Layer 3 of a small transformer language model trained on English Wikipedia (11 layers, counted from 0, width 128).
A neuron's activation on a vector x is SiLU(gate . x) times (in . x), where the dot is the dot product.
The model reads these tokens: "o" " Ro" "j" "as" " said" " that" " he" " was" "n" "'" "t" " forced" " to" " s" "ue" " An" "uel" " A" "A" " and" " did" " it" " by" " himself"

The vector x that enters this layer's MLP at each token. A number n stands for (n - 500) times 0.0095.
0 "o": 578,406,515,604,255,554,444,451,750,491,483,475,599,244,608,317,429,639,581,436,585,604,587,554,871,451,520,537,444,476,439,465,437,604,590,615,445,453,420,394,282,493,409,525,609,334,669,368,592,519,487,538,472,591,523,654,609,330,553,431,418,322,384,565,526,522,374,531,556,537,529,551,511,410,490,421,769,496,338,511,562,374,514,509,350,432,497,629,492,551,477,434,567,446,543,531,480,562,540,533,476,540,461,668,455,410,266,748,335,634,461,574,563,563,476,555,659,498,478,438,308,369,422,580,522,607,448,371
1 " Ro": 611,377,404,515,407,477,562,507,597,431,443,495,524,349,536,482,432,764,504,497,561,486,647,487,607,375,541,434,295,576,642,555,628,397,697,485,582,614,480,497,392,416,437,594,395,202,592,356,558,532,312,405,515,513,538,603,601,381,570,424,319,275,470,413,452,522,616,578,506,607,398,715,403,373,440,375,746,381,538,595,486,483,671,522,418,357,505,566,447,597,551,435,739,505,539,588,419,509,565,504,468,412,427,517,490,454,376,736,369,756,608,515,521,455,337,605,677,523,537,443,387,359,426,511,568,578,507,483
2 "j": 688,357,554,570,468,583,509,551,514,407,508,438,758,582,574,435,368,661,523,439,460,549,618,510,580,530,602,449,363,469,582,438,399,377,521,755,368,468,611,422,540,434,435,569,450,369,639,547,519,445,261,539,487,609,553,539,440,651,572,506,457,338,350,616,383,586,595,545,464,594,456,601,352,368,363,568,659,419,554,647,417,508,441,407,549,275,395,508,525,458,415,267,438,475,385,577,579,672,416,414,447,508,514,600,377,422,557,819,298,490,619,492,538,481,461,642,572,405,516,566,374,390,498,623,616,727,423,326
3 "as": 549,460,489,582,487,698,625,430,630,618,457,328,663,455,499,393,473,504,517,417,441,391,580,314,484,457,559,359,583,452,455,292,362,482,615,539,503,554,468,590,419,493,448,499,457,240,668,383,541,684,481,638,523,598,547,540,353,383,620,606,385,463,393,474,535,584,351,443,486,550,544,521,322,470,537,367,516,469,466,461,457,456,554,343,473,444,600,559,621,646,367,407,577,622,612,545,470,606,282,681,601,443,556,391,397,581,419,852,278,716,600,617,572,570,481,469,618,475,485,597,482,482,536,628,419,467,526,205
4 " said": 521,458,517,554,484,398,629,709,493,432,636,590,593,334,583,463,452,660,517,492,374,541,412,549,673,533,605,532,438,372,307,203,613,436,570,488,507,377,259,443,263,336,535,573,619,491,662,568,462,624,409,556,534,434,503,525,597,508,410,432,354,274,564,565,535,446,488,331,459,490,368,556,522,478,421,494,610,485,542,589,617,374,533,412,434,527,300,603,452,487,424,311,487,526,689,525,607,675,367,771,501,493,524,617,543,421,426,513,445,691,639,631,449,590,570,586,564,463,633,677,360,378,628,471,430,382,441,453
5 " that": 428,456,541,541,548,303,476,526,627,450,558,390,618,393,500,548,519,710,463,644,397,566,664,533,640,512,459,662,591,352,242,231,571,340,572,629,591,375,316,465,258,497,487,571,742,338,531,492,578,556,531,512,535,410,500,556,615,456,334,388,366,391,432,621,556,460,494,413,462,445,433,548,313,429,424,582,748,461,578,533,563,533,420,469,448,436,265,703,368,523,439,412,607,418,591,442,599,618,229,614,559,497,548,635,576,523,392,523,534,612,550,496,543,580,576,729,491,572,544,486,410,439,468,527,422,486,491,570
6 " he": 535,332,529,570,502,416,491,501,593,522,544,348,607,507,585,510,515,976,372,593,518,414,574,512,704,499,457,630,530,385,493,386,479,425,533,724,464,384,297,400,399,455,447,456,413,368,471,365,512,535,464,441,508,617,569,474,553,510,378,523,387,441,319,524,737,547,400,518,588,547,551,900,469,598,430,537,561,401,557,548,525,546,449,521,503,396,393,603,502,620,461,412,587,484,509,544,399,571,259,611,456,505,449,623,398,464,552,559,418,599,512,732,506,411,418,542,624,471,512,435,343,306,344,553,425,497,451,630
7 " was": 455,316,446,556,525,485,622,564,483,491,623,471,512,571,613,499,522,815,407,503,468,572,562,388,620,550,531,486,559,361,554,303,395,382,526,743,480,484,372,436,445,482,409,472,510,477,605,493,680,555,532,491,468,541,409,493,546,381,599,463,457,388,384,539,664,603,482,472,526,518,450,655,429,531,475,443,698,580,487,465,654,446,440,433,547,482,549,517,449,699,436,451,538,513,361,577,480,608,331,646,489,455,370,540,374,643,389,540,480,842,556,613,265,714,531,418,490,543,540,482,360,138,475,233,513,554,363,386
8 "n": 576,277,560,636,412,475,400,510,572,346,486,538,541,371,378,499,453,759,552,474,553,650,605,518,430,444,579,457,407,408,455,536,428,350,425,764,495,480,529,461,354,467,495,564,517,413,747,608,670,725,580,577,447,398,466,423,634,585,486,436,434,409,457,667,475,483,440,546,644,536,411,589,433,569,441,589,757,529,393,578,539,454,518,415,367,490,509,497,533,680,299,519,367,550,329,395,473,546,416,515,348,484,551,504,268,515,610,722,366,681,558,711,371,498,430,555,408,499,384,546,532,328,371,559,503,692,380,450
9 "'": 632,452,517,599,338,590,449,570,401,559,609,295,704,504,746,451,430,659,581,656,461,550,728,539,556,390,478,384,526,524,365,374,306,378,428,495,628,533,345,431,380,492,555,607,508,502,643,419,733,584,549,451,576,528,518,425,707,475,436,393,532,471,372,496,635,556,447,485,495,466,358,474,584,620,621,705,707,518,326,487,546,612,587,484,535,414,378,496,534,486,386,464,487,508,527,531,308,567,329,658,361,599,447,477,372,507,263,571,379,612,530,533,442,638,411,458,480,395,495,509,390,217,579,435,620,513,378,559
10 "t": 596,365,574,572,517,520,348,486,565,456,277,368,640,358,558,506,420,647,585,357,582,506,383,488,729,571,434,425,357,291,559,443,391,488,549,586,590,461,380,555,335,437,427,551,564,607,601,502,606,595,584,597,485,490,478,482,555,522,452,460,328,450,385,734,454,680,387,447,534,449,430,606,297,514,504,552,783,543,479,378,493,570,717,514,411,658,472,516,589,628,383,464,396,496,379,491,595,720,328,749,522,543,435,382,335,463,546,597,503,660,552,489,374,645,535,467,558,553,334,627,439,243,499,485,489,508,471,424
11 " forced": 510,517,416,359,493,497,462,628,422,500,600,512,729,474,650,234,348,586,537,688,558,514,369,586,566,485,578,653,489,454,390,449,500,437,624,596,620,414,247,401,343,354,426,488,489,478,686,599,595,523,651,499,541,449,341,613,456,536,430,484,381,410,525,641,566,611,540,280,490,482,453,571,440,456,512,538,637,456,567,732,588,408,492,448,372,590,399,643,462,663,693,324,430,539,523,481,454,511,318,568,531,551,504,540,500,404,339,495,440,742,668,537,349,608,498,617,447,511,424,568,269,331,629,421,562,484,450,315
12 " to": 532,441,407,600,576,418,603,546,604,548,475,360,581,420,536,495,424,605,544,600,581,512,594,485,657,444,463,616,396,379,460,550,468,410,498,546,631,418,253,429,350,404,315,540,600,453,569,460,632,555,564,427,420,521,397,638,689,331,347,485,433,374,333,543,657,751,510,486,400,528,372,628,462,328,407,649,794,504,558,497,571,627,467,509,480,452,523,675,520,461,681,440,374,485,411,660,450,580,368,685,606,621,502,491,431,470,345,548,554,647,497,552,297,578,533,615,550,649,487,445,306,273,378,431,408,529,313,510
13 " s": 401,540,498,459,482,557,423,700,540,561,366,620,596,345,534,374,307,696,552,464,503,609,617,681,507,535,406,450,532,313,730,528,541,380,656,746,648,473,512,441,382,456,678,457,454,347,603,459,528,533,447,461,544,804,336,482,541,462,372,541,418,597,460,419,524,678,512,463,378,373,410,546,304,470,539,366,703,351,577,603,541,491,346,416,546,443,548,439,427,522,593,358,470,413,558,606,509,506,307,697,610,518,482,468,524,620,390,518,396,694,475,515,556,633,371,547,530,437,360,503,384,361,554,494,513,664,366,386
14 "ue": 430,533,470,535,564,475,462,669,575,624,472,490,467,482,478,307,429,585,473,497,449,503,567,491,618,337,494,626,481,573,344,497,594,712,638,634,679,496,494,357,216,396,555,500,549,518,646,504,663,655,489,578,235,498,535,630,455,520,458,488,387,469,358,387,541,607,485,469,467,560,454,549,472,373,730,472,638,396,498,635,519,572,482,690,477,467,441,482,558,596,591,518,524,335,562,427,357,410,438,503,645,497,520,532,547,395,463,665,343,710,534,563,373,544,554,543,380,482,400,353,105,383,550,697,368,455,326,488
15 " An": 567,429,384,527,433,519,478,521,526,503,463,541,583,511,588,389,472,749,518,483,551,538,603,593,530,653,448,594,443,434,548,394,500,412,669,536,552,507,477,378,176,419,568,535,423,457,609,235,523,503,346,645,376,524,604,545,447,337,464,488,250,220,476,437,662,715,543,534,568,687,468,428,254,476,442,323,589,476,607,574,566,538,450,420,450,302,534,461,466,626,585,456,670,780,540,524,417,639,432,686,345,515,511,517,410,555,529,651,571,547,382,465,517,582,335,494,573,597,525,449,476,392,432,660,591,397,455,484
16 "uel": 551,368,382,629,454,624,386,520,687,444,600,464,729,404,574,281,424,490,532,709,391,485,622,546,503,415,530,418,413,526,615,592,337,642,600,592,560,476,467,496,222,398,430,470,419,354,495,420,535,613,476,574,395,530,582,768,601,562,573,661,387,336,435,441,597,509,503,339,521,596,464,459,272,483,427,234,609,490,467,630,545,407,561,475,472,510,359,555,544,588,302,618,630,590,616,538,464,524,525,492,503,498,549,414,458,519,500,753,450,576,491,561,439,421,354,604,483,394,594,444,309,413,608,722,572,546,370,381
17 " A": 673,525,316,471,474,496,507,501,567,611,401,436,575,444,551,366,559,732,499,538,597,535,596,546,548,630,405,577,415,529,615,317,385,343,601,520,518,638,547,419,190,406,526,541,449,421,602,355,503,573,184,671,582,522,566,549,447,202,536,528,291,376,395,513,662,553,531,536,417,689,376,444,452,540,398,361,529,440,567,573,657,459,587,431,450,331,549,569,512,550,512,501,571,565,525,586,390,754,459,696,357,620,480,600,425,519,436,672,392,604,456,458,554,531,333,513,620,642,480,501,462,313,500,549,445,402,508,456
18 "A": 730,440,349,523,455,473,423,585,572,525,575,352,590,528,472,336,591,581,506,493,487,409,445,571,492,747,380,624,486,482,532,432,514,527,515,723,458,613,504,481,290,429,549,451,462,276,553,434,561,566,242,607,417,556,520,663,500,398,490,616,332,272,321,590,524,604,698,563,499,651,407,407,454,521,593,368,602,442,544,627,540,558,515,402,490,274,553,595,582,616,394,578,488,537,516,623,456,646,551,727,415,585,416,617,504,505,344,575,384,681,419,622,593,431,321,565,501,533,420,424,445,347,492,584,499,361,380,276
19 " and": 692,348,636,579,497,577,515,578,474,506,621,418,508,430,461,574,416,768,512,651,475,347,515,476,557,488,412,455,499,317,533,407,412,518,427,735,483,430,401,444,293,399,397,457,756,374,491,402,545,534,390,625,496,473,434,583,595,406,552,599,344,258,447,746,574,628,440,522,382,504,289,577,473,420,477,565,575,449,773,668,500,434,421,379,468,242,531,500,445,586,446,596,463,526,559,700,429,529,321,654,549,579,533,560,547,525,443,478,439,689,480,557,485,606,525,641,501,511,554,444,317,357,541,459,588,385,375,602
20 " did": 591,427,493,559,423,504,589,624,472,508,544,557,625,502,558,349,511,720,387,485,563,473,637,389,630,456,534,566,510,285,534,387,450,460,433,550,525,422,361,564,424,493,217,527,507,509,591,460,635,472,506,522,472,436,526,558,650,494,477,515,452,204,353,635,707,755,549,470,581,529,492,640,495,512,534,485,577,556,583,566,585,364,513,462,423,331,460,547,465,608,532,340,370,552,469,524,503,530,218,700,514,447,587,558,493,507,381,453,590,624,642,614,451,577,555,513,502,530,570,570,174,280,556,351,554,438,153,497
21 " it": 525,282,535,630,565,395,491,491,513,378,463,505,521,474,610,464,624,855,537,417,412,540,595,600,645,571,468,441,536,319,490,368,369,346,509,588,490,360,401,548,451,574,390,436,497,538,581,366,667,584,544,512,494,537,414,523,443,635,418,435,492,347,296,559,517,492,467,531,427,367,326,656,435,555,445,482,568,505,606,555,630,516,393,474,377,426,438,578,542,777,520,464,574,585,790,621,484,575,269,759,501,541,467,434,471,516,476,520,347,813,482,581,458,502,455,554,548,565,410,506,280,267,508,538,446,543,397,544
22 " by": 470,415,446,659,490,435,481,669,568,499,605,384,633,456,575,599,471,781,475,672,592,564,538,544,496,540,502,540,554,321,631,527,466,396,492,588,553,448,365,606,318,402,379,581,851,452,518,474,531,490,545,512,391,462,461,792,645,281,480,425,460,330,445,472,587,476,439,540,306,511,393,496,439,368,384,445,704,473,638,574,602,320,456,398,395,470,552,729,449,505,536,513,429,572,415,662,292,555,416,602,476,501,506,438,541,542,438,524,521,753,515,528,458,532,499,566,499,484,441,456,275,285,495,528,595,516,321,381
23 " himself": 553,230,561,505,498,350,550,551,523,491,498,453,515,375,510,559,578,856,536,464,419,568,514,595,599,467,516,483,622,373,431,374,372,572,593,464,455,443,281,507,505,421,378,628,415,485,495,409,662,474,468,487,426,678,611,463,528,617,354,517,415,316,387,484,624,571,403,456,550,535,513,680,434,452,397,392,614,431,591,544,580,423,381,515,539,362,483,612,485,547,546,525,649,485,516,639,359,643,419,666,431,560,471,583,327,315,439,488,347,772,578,635,443,590,635,577,644,492,520,589,379,125,542,526,413,623,433,537

Each question shows the input weights of one neuron of the MLP. A number n stands for (n - 500) times 0.0017.

n25 gate: 593,497,376,577,580,653,426,327,665,396,614,615,475,714,362,379,457,578,452,484,638,428,456,584,421,521,509,421,500,468,423,403,627,343,346,348,465,603,474,454,356,548,302,307,696,361,532,578,465,429,529,478,425,534,435,366,515,512,597,515,572,459,585,475,526,529,449,559,455,431,551,403,384,522,589,436,583,555,361,536,445,543,422,544,596,670,439,603,591,610,339,686,440,540,367,521,509,479,523,586,562,524,442,569,551,516,478,565,497,518,363,392,436,580,401,473,383,555,574,394,796,396,359,622,643,251,792,394
n25 in: 459,478,445,584,446,360,534,552,369,494,395,330,500,451,596,696,360,532,691,387,548,491,487,503,761,533,557,321,593,391,686,610,641,558,652,432,404,503,529,485,592,391,675,561,583,494,497,349,503,581,290,582,581,494,527,456,484,559,329,488,576,524,529,433,586,510,642,516,752,464,533,619,515,355,363,593,432,294,591,576,343,610,519,405,366,529,447,473,583,467,756,391,629,477,608,488,497,463,546,445,299,577,512,367,364,639,584,446,459,589,657,659,466,522,451,515,583,466,260,425,383,491,611,407,454,583,375,460
Which token does this neuron like most? 15 " An"

n6 gate: 438,582,654,482,490,433,460,525,526,628,555,386,598,404,429,524,410,440,640,550,378,361,306,500,480,505,432,487,468,485,468,672,458,560,439,510,538,419,493,466,568,536,543,612,527,505,486,388,649,586,469,328,580,447,646,658,615,432,462,574,399,431,556,592,386,650,379,435,360,570,518,430,518,558,469,434,497,473,460,477,687,524,709,500,500,453,540,352,539,458,445,638,445,354,391,538,709,574,390,569,605,439,543,494,351,508,599,362,585,432,418,505,539,460,436,396,359,445,290,489,463,466,508,566,497,444,618,495
n6 in: 389,314,486,487,636,591,500,460,381,524,533,516,484,524,355,555,591,479,548,463,366,452,415,576,547,489,432,456,294,474,662,468,486,468,508,458,585,422,426,511,421,668,424,528,449,562,350,715,440,330,590,419,652,555,527,439,586,445,402,582,428,373,530,489,545,626,596,514,517,548,296,332,607,284,450,445,442,469,384,711,391,519,520,566,464,482,503,392,576,427,446,464,309,406,628,364,600,555,529,506,598,582,495,468,480,460,466,495,536,724,516,530,552,558,553,371,325,503,525,282,527,582,500,434,456,477,515,424
On which token does it fire most, and how strongly? 10 "t", at about 1.5

n1 gate: 550,511,483,503,458,369,472,446,345,584,542,581,478,315,565,457,441,382,556,423,553,511,539,465,427,295,520,505,595,471,377,518,705,422,598,547,424,469,475,497,656,438,425,521,404,599,273,561,642,526,376,378,593,528,431,564,552,562,609,392,433,576,558,744,354,430,420,445,661,588,524,492,566,557,459,383,421,477,448,550,503,464,425,508,549,423,535,564,400,396,413,552,588,336,558,571,438,511,436,591,416,486,505,667,528,469,489,279,676,377,492,423,430,547,480,516,544,713,566,631,457,456,559,465,503,538,630,335
n1 in: 672,629,474,600,516,495,609,547,522,446,585,548,464,322,508,406,387,432,462,268,416,397,520,527,439,503,523,428,500,606,450,609,585,574,584,410,600,412,402,486,556,535,511,557,423,508,549,582,399,509,226,525,549,579,419,452,500,471,602,378,443,331,454,514,439,458,454,438,535,335,546,489,527,391,473,353,489,479,444,543,666,627,449,535,693,424,481,413,616,668,683,534,633,523,468,527,399,439,503,540,446,494,574,598,824,387,532,556,480,455,354,506,505,478,356,620,455,684,528,549,522,561,454,392,483,503,591,261
On which token does it fire most, and how strongly? 4 " said", at about 1.1

n222 gate: 500,718,409,679,406,437,430,509,420,339,493,509,355,533,376,528,631,455,595,320,467,550,431,509,445,230,599,599,349,615,467,541,428,256,606,477,248,420,630,491,486,679,460,517,545,669,472,519,513,532,622,555,494,616,509,644,521,523,738,377,423,555,444,497,500,432,597,405,599,468,541,655,329,572,464,641,431,528,537,532,575,524,666,445,324,548,557,461,590,529,453,491,459,458,481,518,724,325,539,343,500,385,431,510,453,478,318,523,537,529,488,406,548,619,458,541,313,524,664,649,560,328,581,512,467,619,500,413
n222 in: 562,403,633,476,594,586,466,522,476,606,530,447,290,572,530,447,339,591,369,583,391,589,465,539,515,597,685,461,695,520,488,544,645,515,350,309,500,630,466,308,413,468,463,609,528,566,613,506,367,423,532,587,601,411,485,475,531,532,447,545,488,585,373,481,596,559,453,401,732,637,348,575,497,535,368,412,418,363,503,610,567,377,491,342,528,626,506,491,524,552,418,506,431,584,642,447,413,524,663,424,332,206,587,281,551,376,671,503,730,307,461,582,371,531,610,589,515,455,659,392,361,424,488,524,434,458,423,521
On which token does it fire most, and how strongly? 8 "n", at about 0.97

n175 gate: 442,476,646,597,622,519,497,497,508,359,600,596,552,700,523,518,468,554,548,587,500,472,544,475,495,613,518,591,391,323,460,385,520,500,560,413,459,567,500,403,392,640,462,473,407,593,471,327,566,428,500,474,586,465,439,529,321,495,611,497,360,486,320,532,519,381,453,474,476,394,581,602,762,589,519,412,262,516,509,377,680,506,727,508,416,478,618,570,406,512,414,478,372,397,503,392,327,322,479,568,558,414,677,685,622,482,551,342,549,516,581,684,554,517,399,503,396,477,509,545,577,443,568,611,571,365,579,608
n175 in: 491,460,698,467,603,447,446,307,560,692,775,470,416,456,464,567,590,511,505,509,549,552,416,384,578,546,520,330,503,577,430,562,300,517,587,596,655,409,555,486,570,451,652,563,435,415,347,500,655,624,429,489,443,706,367,483,650,532,543,433,478,565,430,457,444,602,307,406,536,448,404,478,628,462,633,642,576,411,542,514,475,653,389,597,475,379,455,450,611,476,457,458,366,534,521,438,508,492,458,419,524,274,545,476,681,567,567,673,407,538,432,413,442,356,606,536,409,594,458,541,425,405,471,575,533,560,432,580
Its two highest activations, in order, are on tokens 6 " he", 21 " it"

n11 gate: 581,389,454,565,500,362,368,443,316,657,604,692,490,431,354,485,581,631,338,387,497,540,471,450,448,466,422,705,608,630,767,488,469,559,430,545,552,639,547,522,397,457,425,366,529,519,497,574,665,356,547,490,621,452,620,603,359,467,542,222,441,528,438,425,667,558,460,435,406,292,497,224,491,675,569,592,290,575,336,423,152,642,558,451,465,581,386,566,427,631,425,395,385,488,587,552,475,494,463,404,506,494,576,548,616,543,530,540,510,622,509,337,544,404,494,341,533,487,430,407,503,538,529,408,538,717,419,566
n11 in: 730,470,493,593,491,406,422,651,594,401,451,749,394,598,459,658,400,710,453,437,465,637,457,412,255,540,451,490,500,412,682,625,560,491,571,582,648,389,461,222,411,407,418,512,456,764,441,686,427,308,480,477,447,536,484,406,439,406,493,338,534,503,512,562,512,606,509,393,409,615,491,339,609,520,441,411,446,572,577,450,443,532,500,417,542,455,506,607,519,432,236,694,470,642,686,447,579,586,524,457,543,506,543,562,307,236,576,590,674,531,488,542,595,452,571,484,442,684,667,540,440,481,677,586,408,360,517,522
Its two highest activations, in order, are on tokens 3 "as", 0 "o"

n94 gate: 360,469,625,471,529,441,495,584,458,604,358,490,500,582,467,491,547,603,431,594,514,537,500,379,524,512,497,669,550,502,583,416,594,411,412,462,539,441,542,417,563,401,495,611,495,566,621,543,432,511,585,520,676,551,476,533,381,512,559,438,517,502,470,634,526,629,420,388,484,270,372,522,393,529,538,540,450,599,563,561,340,530,508,454,447,533,465,461,517,609,738,412,503,438,545,517,609,465,634,531,408,320,524,551,510,369,526,401,578,567,478,580,485,373,498,485,610,465,465,434,450,455,369,510,619,503,763,334
n94 in: 418,399,599,350,519,553,547,620,442,469,460,634,517,642,515,590,544,528,354,426,577,474,472,536,584,401,495,639,654,540,542,533,745,336,507,439,581,540,450,473,645,503,452,426,421,500,528,516,388,451,495,520,581,475,483,470,505,430,495,393,505,587,421,611,446,484,407,410,583,514,493,411,488,485,458,505,586,507,483,548,466,502,386,418,517,482,476,459,369,586,737,635,497,570,526,626,551,551,558,660,391,639,405,497,559,418,421,370,507,516,543,471,534,470,577,584,607,483,436,298,510,439,450,502,413,584,632,476
On which token does it fire most, and how strongly? 11 " forced", at about 4.9

n10 gate: 594,580,490,298,599,330,491,334,442,443,473,661,447,524,692,326,395,567,473,293,520,355,522,503,399,542,548,512,633,500,447,559,423,500,416,414,656,519,564,466,534,523,529,348,638,534,669,701,555,549,428,516,346,500,368,459,472,402,544,204,494,437,483,420,610,520,563,664,618,754,603,448,509,580,611,488,392,480,434,412,420,365,393,369,522,564,450,485,355,559,478,644,526,448,375,343,693,438,566,407,458,522,379,617,519,328,651,371,444,313,657,618,405,362,526,603,491,574,428,412,423,571,634,447,383,440,507,399
n10 in: 488,353,515,748,483,497,439,548,472,578,531,439,554,356,554,539,411,339,565,623,437,628,538,438,456,539,559,506,471,533,491,544,370,570,417,552,506,520,441,569,566,494,441,481,325,514,476,561,485,398,348,488,547,454,625,663,404,536,441,594,520,660,614,450,569,574,327,474,591,754,475,362,603,488,351,517,680,414,298,575,626,500,581,464,396,602,334,576,503,291,547,291,533,548,494,517,398,563,543,494,508,343,530,626,446,350,497,544,486,541,341,425,291,419,593,410,713,537,509,362,529,560,488,443,517,463,412,588
Which token does this neuron like most? 21 " it"

n138 gate: 506,538,352,522,536,420,388,672,497,464,385,505,480,570,429,550,323,511,531,521,476,530,289,358,421,560,523,514,474,605,619,427,663,397,486,608,383,671,511,520,663,476,587,599,395,542,594,485,530,536,539,410,403,529,574,419,402,538,419,557,497,432,471,660,527,397,464,486,326,483,609,338,572,577,644,537,506,385,600,351,605,382,457,590,540,615,486,483,342,521,638,532,600,597,626,461,514,460,552,453,278,463,419,259,509,515,358,497,514,598,544,531,301,626,374,291,560,463,483,485,506,463,363,687,635,582,497,402
n138 in: 534,357,425,575,610,280,587,401,666,513,660,524,422,541,561,462,547,391,456,619,510,484,463,407,534,460,477,370,350,450,486,513,596,399,645,669,500,458,386,364,290,451,565,487,593,465,551,459,514,663,621,432,532,422,433,615,517,341,565,437,690,540,544,423,569,684,519,599,450,332,386,557,495,566,479,530,519,536,665,565,633,601,362,561,436,623,639,464,555,535,552,516,468,334,444,492,484,592,583,477,519,351,358,262,500,541,463,385,402,441,408,528,558,380,459,530,384,533,517,622,425,605,520,406,486,541,465,522
On which token does it fire most, and how strongly? 7 " was", at about 1.9

n165 gate: 573,463,556,407,558,291,545,563,447,529,634,324,542,544,413,357,344,413,482,365,296,608,481,588,569,690,602,509,581,494,521,623,613,426,359,531,435,531,511,482,314,652,463,537,511,426,454,564,313,579,417,466,471,406,509,631,542,431,430,434,561,627,486,749,529,583,628,494,696,500,529,432,448,351,494,533,350,506,452,404,548,473,327,569,416,424,554,479,598,456,720,631,298,622,519,544,538,512,301,625,555,440,340,497,675,547,450,517,545,451,336,527,387,509,483,512,529,583,545,249,616,658,405,536,545,631,595,417
n165 in: 574,725,486,382,427,441,655,593,428,456,641,479,411,548,417,592,523,447,608,551,418,298,417,519,420,458,467,379,400,569,673,397,556,508,614,608,400,508,450,532,413,427,467,419,630,537,689,397,416,469,380,566,448,555,340,426,492,623,486,468,511,451,408,458,503,503,437,626,591,353,561,484,592,464,605,484,487,503,612,384,441,615,522,464,565,467,392,407,479,434,547,533,452,540,494,584,351,511,488,612,474,500,633,358,399,641,393,654,565,510,287,630,548,424,475,579,428,561,497,768,390,473,605,508,575,503,557,449
Which token does this neuron like most? 18 "A"

n65 gate: 651,468,368,454,549,505,438,635,412,522,448,473,427,661,581,583,285,516,461,435,580,552,506,403,454,384,621,614,522,561,492,317,486,492,399,578,350,500,476,413,630,588,572,463,557,379,272,479,447,512,470,574,637,545,544,355,514,310,750,357,695,457,518,390,513,533,489,457,491,429,464,442,445,369,451,410,567,344,531,415,601,602,432,543,506,608,660,514,603,533,683,615,582,700,628,557,661,438,566,558,587,436,567,440,526,582,620,435,624,473,486,356,458,528,555,533,591,464,500,379,433,452,514,646,536,530,482,464
n65 in: 418,562,311,648,534,579,523,606,565,559,491,397,595,704,348,701,552,565,395,365,365,506,497,438,585,544,577,466,555,599,540,379,614,616,488,467,405,538,648,463,431,509,403,329,569,341,636,466,509,509,192,538,461,538,598,500,430,445,373,503,528,453,572,414,602,583,548,679,494,500,449,483,623,383,435,394,500,484,549,497,440,611,433,442,352,690,641,347,509,439,512,415,431,649,524,349,722,491,451,389,584,661,629,602,521,584,596,414,404,519,539,538,628,558,457,494,451,454,497,397,420,626,595,405,551,475,433,540
Which token does this neuron like most? 15 " An"

n185 gate: 434,378,468,508,683,527,486,547,536,435,423,470,590,522,677,479,330,439,461,541,585,519,349,464,382,522,491,450,466,546,371,492,723,500,534,554,520,468,440,584,487,427,413,423,534,400,543,414,397,429,655,339,719,491,675,477,580,521,641,556,602,467,513,454,355,566,473,449,512,536,461,372,544,535,497,609,478,511,491,412,595,412,491,500,344,569,573,517,237,461,546,623,555,632,521,495,411,320,473,325,514,461,388,452,359,315,611,476,741,621,344,678,403,548,497,434,605,609,540,503,441,464,445,483,321,455,548,439
n185 in: 485,491,636,506,420,394,598,634,354,509,414,520,798,488,497,687,494,540,414,452,545,464,437,542,454,506,562,497,512,610,442,515,704,458,482,526,566,367,511,521,391,503,481,286,430,333,591,552,500,516,394,249,621,353,491,374,457,532,537,563,565,459,534,584,448,591,497,469,529,562,443,707,636,667,402,633,591,645,451,349,573,432,531,526,479,631,786,659,403,410,384,520,418,497,510,382,449,400,393,364,382,539,428,650,642,573,689,620,460,617,367,369,380,564,452,363,477,672,564,576,461,470,425,597,398,487,568,371
On which token does it fire most, and how strongly? 11 " forced", at about 1.6

n71 gate: 381,312,552,545,668,377,340,506,607,503,436,688,519,592,615,446,450,448,488,587,446,630,462,561,553,595,468,531,763,565,519,473,552,491,456,299,634,528,509,370,411,735,322,491,463,448,439,316,590,337,615,437,497,519,461,516,578,506,560,580,476,632,643,675,550,712,385,421,441,476,539,656,521,497,406,494,463,561,356,636,488,428,437,732,453,535,537,384,713,378,529,624,420,517,579,383,598,547,384,413,311,497,397,753,578,536,390,419,456,518,391,578,466,738,351,454,479,475,509,474,528,478,681,553,586,583,316,460
n71 in: 585,440,642,404,434,672,428,422,555,467,449,643,308,582,602,253,319,500,494,536,432,545,538,427,607,655,455,472,593,671,571,464,601,622,447,553,624,551,590,444,557,526,567,372,402,536,576,513,494,380,585,494,407,469,413,399,447,491,475,377,573,402,600,716,441,533,554,623,379,530,567,576,464,423,543,518,413,346,506,521,451,613,456,319,572,611,252,521,528,536,621,497,227,314,598,629,494,503,377,365,632,395,474,480,381,235,529,318,481,637,464,438,601,572,431,391,414,475,444,656,386,451,662,623,666,517,533,417
Which token does this neuron like most? 11 " forced"

n89 gate: 552,618,613,526,392,247,555,532,535,366,543,564,461,497,359,508,344,599,450,450,674,380,534,754,661,445,565,566,566,451,512,408,426,473,464,420,664,423,511,656,489,419,620,395,547,450,398,592,525,525,599,613,406,567,427,439,530,500,482,584,441,477,542,475,419,407,573,616,595,579,518,429,512,338,393,527,539,435,366,550,452,649,527,581,494,653,596,429,668,672,547,500,506,456,494,611,420,331,407,250,398,458,417,510,513,588,531,639,639,529,368,349,586,470,481,479,543,414,225,437,689,554,537,533,643,243,471,661
n89 in: 469,466,349,541,561,463,598,421,518,544,543,488,304,443,633,478,497,443,500,699,294,588,478,637,589,616,581,314,440,457,578,543,700,548,455,382,534,596,585,512,433,513,382,633,556,536,596,526,660,456,420,571,521,540,523,295,637,506,589,365,709,544,483,277,607,600,318,466,471,488,500,723,559,606,233,587,388,404,512,718,497,417,485,564,546,517,527,524,503,398,509,417,415,389,474,471,479,503,513,773,538,422,506,374,594,456,437,485,710,393,341,642,387,430,455,571,555,458,342,402,512,515,621,467,509,597,375,401
On which token does it fire most, and how strongly? 18 "A", at about 0.55

n105 gate: 547,618,602,631,475,481,584,515,582,611,613,356,583,443,425,466,530,400,520,506,484,458,666,613,659,475,521,583,399,503,517,742,540,701,399,459,565,515,393,581,535,697,409,587,663,503,639,628,581,482,439,512,598,297,266,372,459,418,435,431,506,544,354,388,340,454,645,380,500,612,525,423,472,619,447,649,480,603,532,503,506,651,515,555,503,446,454,390,317,433,447,377,533,548,549,444,369,716,562,381,486,583,421,577,554,554,440,586,439,508,508,488,378,465,476,517,366,514,454,425,466,638,379,563,332,558,597,415
n105 in: 557,500,430,606,337,590,494,759,423,601,623,392,497,395,388,559,492,463,439,606,474,662,535,536,572,362,448,609,503,364,500,516,342,494,537,425,621,569,508,494,435,380,503,360,510,577,543,449,640,597,512,497,571,327,451,491,389,449,434,528,448,484,500,497,422,434,489,466,533,582,464,733,560,389,436,576,472,671,613,536,475,540,494,449,514,717,621,351,494,512,520,585,407,386,381,576,666,343,617,407,590,646,316,458,494,603,290,584,376,457,448,432,345,472,445,475,433,547,528,456,545,354,540,497,528,599,658,364
Which token does this neuron like most? 12 " to"